Layer 9 of a small transformer language model trained on English Wikipedia (13 layers, counted from 0, width 64). Numbers have three digits each and are written without spaces.
A neuron's activation on a vector x is squared ReLU(weights . x), where the dot is the dot product.

Input weights of the MLP neurons that the questions are about. A number n stands for (n - 500) times 0.0012.
n12: 289613562456409646470498299630431542546561509594409566533486403463618549589504306540505496483233569570288552254373361609561420498474553436432552442455471561505253542534853454576736589476759480
n21: 732519454553637635352571639640509570508239416456523635755533657557554349664301358632320433464483457303451459363451266307504320406479594470477698425454505358587552589291596388445424555438825480
n32: 553577463414328565487644224655457582524546593268472251536200302513571531388760463518561640578796490262413392433459604433544494186612563553396595358559400350486532573356505421439541495587487500
n34: 587460611602539378556562410501658627594592417629399424447455450396513465553586588477513660358527449440553624422485559518550508439483645610528627386557484522666555545436432668401451541400594348
n39: 517776481428511752473721622505483436589436528439537728508632610276835527519506485436347467655526573355468489275580473483551439479434507695657455399475638441360597483573440496426577542408494640
n44: 493637466592556429423513445574530428257733674436512672371471460584620475460427416486433390433518466440549540307262639436470597469688440517309557252479357299376635533587598403498479398782661600
n49: 468571649478588608588654434509471398493594447314405327655441529529547663370563449516517550696757574532358533304666626378750410553504532471534451523548395311588558584587391529378602501441429593
n53: 272563631650764450397428480718522202148521597379523771762391497394553251599746414502492411513493588363284782515612259785471670554425515686336537479545331377455401724534691352431352425321590431
n57: 510722516410513626637368396595529712398379430363543533563478546505638229675659311489476766420746591492175670279496363541550370241617482513655499558553278609584589332592561689494608402412397666
n63: 456598280591249519530672310509656524463797831193421520801518414314472353651711408559353676491601533414437545209509556506471521410498503460577331441539310316600510390415517328638493481678447350
n64: 379471277560547473390464638695569338559875321579513533533612451334473356635542513663523506398508338507504450436388324530587553764488597699440544416686490258459472475543419518434536417492443403
n95: 423595573460710420649644621703422606497610500379541641550522613450553399513474400459486636654464514398374499446350534605553521391559522659442590547580448234528465554597563353622294449671470672
n126: 597542239604340448558333469613393519293612473725542582707742567463460467498613490584423560593505349535349458161422209558486566622437508653507636480511417360509611378550450461450427551436446302
n133: 358631507582399504504567531498598460529549578322477420754367358339575537542343560395311563613665580584573603460640456696612629451541778515461538134411420219455637596622697469683575466615479439
n140: 403582449432610566521431673522378564321570474572493622563657494235575304507598514319527387616350172275580350481443624760498470574740564456541650528500224507371559441495595662404358265688522505
n153: 184389363482519719474610364463622446201415439497390641553505368518421366458461449418503582509547365580587657606481413423449635573262641719714712329524373466543610271444761514455486460488673362
n156: 285577483545571533491580408359382563420427458551456663644631573689602365458426317319350282380186572469445748340368587465642486440511588533559560473411467330445686611500589300561512255707573448
n160: 326572463486668525440580506556407346516869529575494472575480391442607589470709389411300393420522402622546599552403495421424500498480493536736432219592473472417663233474486455452643571271700381
n168: 155697450721701602399567542465497485462603449490656544569602499530497255599544471127440375398576623667432682392596522593503516356464513383511625541478550462325651538597485560396339490451646389
n173: 385356558544490701642493470749639484535613438437245283446400666740557564218602413434562518402563382528499557505499485326586477517546653452774425117611377258497525445400607438423600480497705507
n175: 619544238478554632356341500595624495612550477356447431568227603551661335510609457632450545586338432623597476562652454764556613353495681605402760468393537472476504527528632571509366583587468563
n184: 474585333414720361261560472482563482466639517525474542444323454525565499290570668404588535387492378478430545505431564570619543593600482509479604464491283421552246610550734607439485387539434470
n187: 534516399404736465377605463364602585350591602462482395519320438464595504451516563566368394409372678529508653601476514587631553492652525562551425320500257402546403553562642615521357460604382471
n190: 398732377567450446481377662637427443796376416414506488743547409419574433494522482591510633450714506532472442556530458672501508491602537565558629386550471310469396478456430408399434492542511596
n195: 542494449691485488198663363767546460556711464578415531415605605565560360429476299295497460509619521537484458491492635362809517301494496411440551193468475452288483365536511622506554412597599346
n201: 471645446734587454503485467377568502315500693505362649465551617423575433541463274479643576341743478428477646573527474546547481535226722471465579452530430464459524569509378657356682294592550504
n204: 512584627548532680682651506519517540509538505579520436382527540440522451574666499431621407597498350194285551464456430510494501599536651461431395382422583338410304389694341300641697527479572455
n211: 473381418423592618421757393702671471041719611413519469612519532373520437408505505539479418420624421425430368470485432460592614522373651540789512429653370471395522408370452314367373499470435388
n212: 467583452452523520348545494926475520455541463589403671596617544390575424684752458303563367485310389304539570481440385712569469501414647582730568584506467506564589473452658332509399411691480601
n216: 425596320435438541714685375443754486556675564396467470465476508462728556669368451507307631391387554584559692310403367561609426404540477493475520371713444166614304625474558530497646516576429240
n229: 590669371574390567526554496596502594351473550589734436600538705309520344495853507519312649761517511591258547276752583428436508409490521727548468519471490234299512245738521526556499359668784503
n248: 368385540461395556559407523403600568557696521385513489489448389220544421429495321592551587628549346509560387424694252462645614480321417733586742327567554547385492367566726566321454509631626528

Each question shows a token from some text and the vector x that enters the MLP there. A number n stands for (n - 500) times 0.015.

"berg": 518103515483538337482450482424519483470445502578436549480473507493463520471530516530504516517535538531510500599512582394500525472492456498519406539490535420512519517462462533524565530523511472
Which two neurons fire most, strongest first? n173, n34

"pe": 481050530457479406555511460452485463504487397512500487474496488508480514442526523530550530532549490503522484563525533470485467509513445481510474509497499409478528425460461515524502520454497462
Which neuron lights up most? n173

" an": 513515390465525263502463454562370388577499546523561500467563543543501513409443603455470515592499560484512488647550524535460461409434367494582541592474572496440517459511471514536406588507507607
Which neuron lights up most? n190

",": 561467501453546203472518518470446447469468562527453610495533518517427520496464491548518567449468573553536487499436516559507448557427394497476544420456566449379485444517366572667596521466509494
The three highest activations, in order: n201, n195, n44

"s": 494449479426472126440498466527548491538561475523536514545479517464426508510529461451463490508519598492550510598498530548480512468467454511526545667482655483524492498508512423518443553485535563
Which two neurons fire most, strongest first? n212, n95

" in": 501493542510509241535580449341511513445449492540588473443465511476381421543511562511545422566442499455541511539510582520457521419392493488460555507499544590531565478556479395671484578567530584
Which neuron lights up most? n95

" Pat": 580160478559486414516421455399502468518512529516518469539475529524430492475532538511515504505483588489554463513424477505449511523469552490556478569365635531460580391485539429510443470500617502
The three highest activations, in order: n153, n248, n126

" A": 517156498501438471480461474353480525505503549525544475500464551458471481449462565479523464497467614422532516551562531561569473444430556530512566609411602576437490494470465497508385519516521462
Which neuron fires most, and how strongly? n248, at about 1.3

"\n": 528525520428526434541578567237410499529387455536477546556462476554462510529584527554541603410466489547455473566456543533455389548443368464477484552487696495451476511579400488459454500518532529
Which neuron lights up most? n190

" available": 528484522519525138466521532537472445447527502520541572471488542485403453466475503568451536485550619446525467590447559536422510551591393554426467581434503515575520517520415476477507484559495549
The three highest activations, in order: n44, n95, n53

"7": 493471471445575274462592505384523484524448579509520528500551634411353629545486636461505501505540681537468502528491534437490498484510428515481465605480489488540547589558445540474597505444444538
The three highest activations, in order: n49, n187, n184

"8": 600440536412467380508573512511360526567482534500557475488473616450516559514506600462567502563530542490500516422544440526376566474460448553408470651409528581485478648507292452498543508429457450
The three highest activations, in order: n204, n39, n126

" have": 529522510529525204473481459534434447568397492484526542494488500478344484504475607480529495425505529546499473578452521539354457472538457566487550493422432601511526564492418514638584507505614511
Which neuron lights up most? n190

"1": 591461484430515381528552466496420488557375591484496485494494617523596501501552593445494508535534554526500462411535516556394591483471544554342460593324609642491439623535419482502482525503425521
Which neuron lights up most? n175

" cricket": 538444570553545181470519543498452464505382453525514508497473601520395497453515587507492528533526558510492540578462526597393534552473408530480435449451506559672518514449422488418519542494531501
Which neuron lights up most? n34

"'": 526285551497538260524545477441528406503512460612494473521548543463462501431612521491466537484427567521575462564611506505412464500501413445579540607472610522423475433477573463484544476512525592
Which neuron lights up most? n229

" began": 581441529489501269556490531468399457454437456422529499546451540467387513442530573477481577532622596449565494525415536517428485454476280478547580488394518458525505506502464420521533500641526521
The three highest activations, in order: n95, n32, n190

" ": 542589493518506428515558505426454490484440502535509608476493518549513480531478601453516496499547551491491494554535495553527541465510419523508474703479589819505528432525473577583403603540415486
Which neuron lights up most? n57

" without": 520479425392531144468459468513415491487529489465544492557519454467405527520441544515495466477490529472579498514482518547438572494491407476523563503409497521559525495512432459704467486543517492
Which neuron lights up most? n95

"ce": 504069482481499397539530522406439453490455419514495501546491471500409514473507519496467517540553507484555501518525509430473457509473470477496520486468502432447536447444480538553481477438480455
Which neuron lights up most? n153

" of": 435543542589393325547443488521403529470467421457571566457404545466456473489464497536536463456489498636440492511436474547462428538453364548515484418398569515454495537444409477714616549570538509
Which neuron fires most, and how strongly? n12, at about 1.2

" as": 527454479507476144526573495472525448511487503518621555530529546450416529454520510558532500478431588483478535479567516511387516413509438416478512502471557544525562496481430514647501449541499402
Which neuron lights up most? n63

"n": 509089498467465378542532499444534479528482469501542568479570580495449486518512485542557499504479526519524445491513469504450481524425539480514516573489460604477518495525499380477439512449550474
Which neuron lights up most? n211

" stand": 490431529456462195524518515406492505400486528522529542503562500458380533469533549441539501473463491490532520553442530547334423446572461524487511522397492641605509477516467536425396450568486539
Which neuron lights up most? n140

"9": 519453543461441393490564497408535523540396537502459511573434535353490600516518551451584483561579582441489542483562459518377527484481379638467494617388546560540479569477299471549564447433436524
Which neuron fires most, and how strongly? n39, at about 1.1

"m": 535068528487539409486589457429470509555468521544443518460545463487428495462504457541464564509542551554502490576517484436496493538455509520509464551482553455530547502505494535530519465476516491
Which neuron fires most, and how strongly? n153, at about 1

"ff": 479207427448589499415491556399446465488495463491622520473494563468462476489576470494522530505587688496494401543465480565497519540534532465469407549410519551435559507573406526483463517525411449
Which neuron lights up most? n187

" his": 532386502445505153455472529514517456530498467529508522552469542439439498487528496432467490488464597490589572599527513552495483479457400521514549613449636517506507470462549413532428537496576571
Which neuron lights up most? n212

" after": 482469517506533120494489519425408493427447481484498471549508537495436504548433583528503518514489573474544495474489544544492544448469448482554551430393561484482528471541430452656537476551548472
Which two neurons fire most, strongest first? n133, n156

" English": 543360488471557199496568537404518411507429469486574536481499483367369556515447642463521528488553528508452560575503504502468514556474468520474473500450591460548479486457567454488568561417561468
Which two neurons fire most, strongest first? n34, n184

"ed": 546430522599467173496494531534433434477526472519549514500430572524387478506514537528448495531593546475538532545433578522413455492461380558403477568418551467508535499559452413445547536603490478
Which neuron lights up most? n44

" the": 530580471432488118432499509497553518543531563518537440529510495484406497435470493494505489492481526493473549546520528514439499532538457503506520607438706454446494471479464446525452517490523537
Which two neurons fire most, strongest first? n190, n95

" over": 505501601541517247485509564338521423389467508504605553544614455481332462552463541544493445505507565504531469466541534464547475432520386481464511481482571646608551531509556495542469496558474501
Which neuron fires most, and how strongly? n168, at about 0.21

"ers": 558293487603426228540587573510495480537444424519519613474513521516456553516480513478515469471567486503507467683528552486490501532491458410471403492412469451595472480481466575515570469478494517
Which neuron lights up most? n195

" like": 483450540533473174561533505461531430494537528497532524517563510509318513506472577542551515547535476519528518472575613581437497536528448487504502525430593560523550503496547531646552445622481476
Which neuron lights up most? n63

"bit": 520208489476482273487408541477541511474497504541547496491499509485491431561497522477535452490494584553541393560441444488437462500550423496530583639476390543520495495609494485491410541530442514
The three highest activations, in order: n140, n126, n187

" a": 481269468557519281462509441431460465541525474545550458502412588481481524439466552489490478516461610479458527550653516471542448436411495476492543549426626527479516450476541505541324562525465498
Which neuron lights up most? n175

" eleven": 529406609577499172560463457482465474556431474542574542531534580502391419477527582426550447511430608521556543521481540483516466440480379496486488574495477493599511503453424498529547510454464466
Which neuron fires most, and how strongly? n34, at about 1

" (": 552497553490452388448578424268464516530517446587473541407538498517590545475534590509518536428481589565566586516443570468421470457565495548498586452409676630572541474535453576566453540524479537
Which neuron lights up most? n34

"st": 602195498541509411501489507389524484437516506552535518509420522573435442528513600557541536514501632550497394423470453512462487554497536463531543509352570582508458505612522415455461477466493528
Which neuron lights up most? n126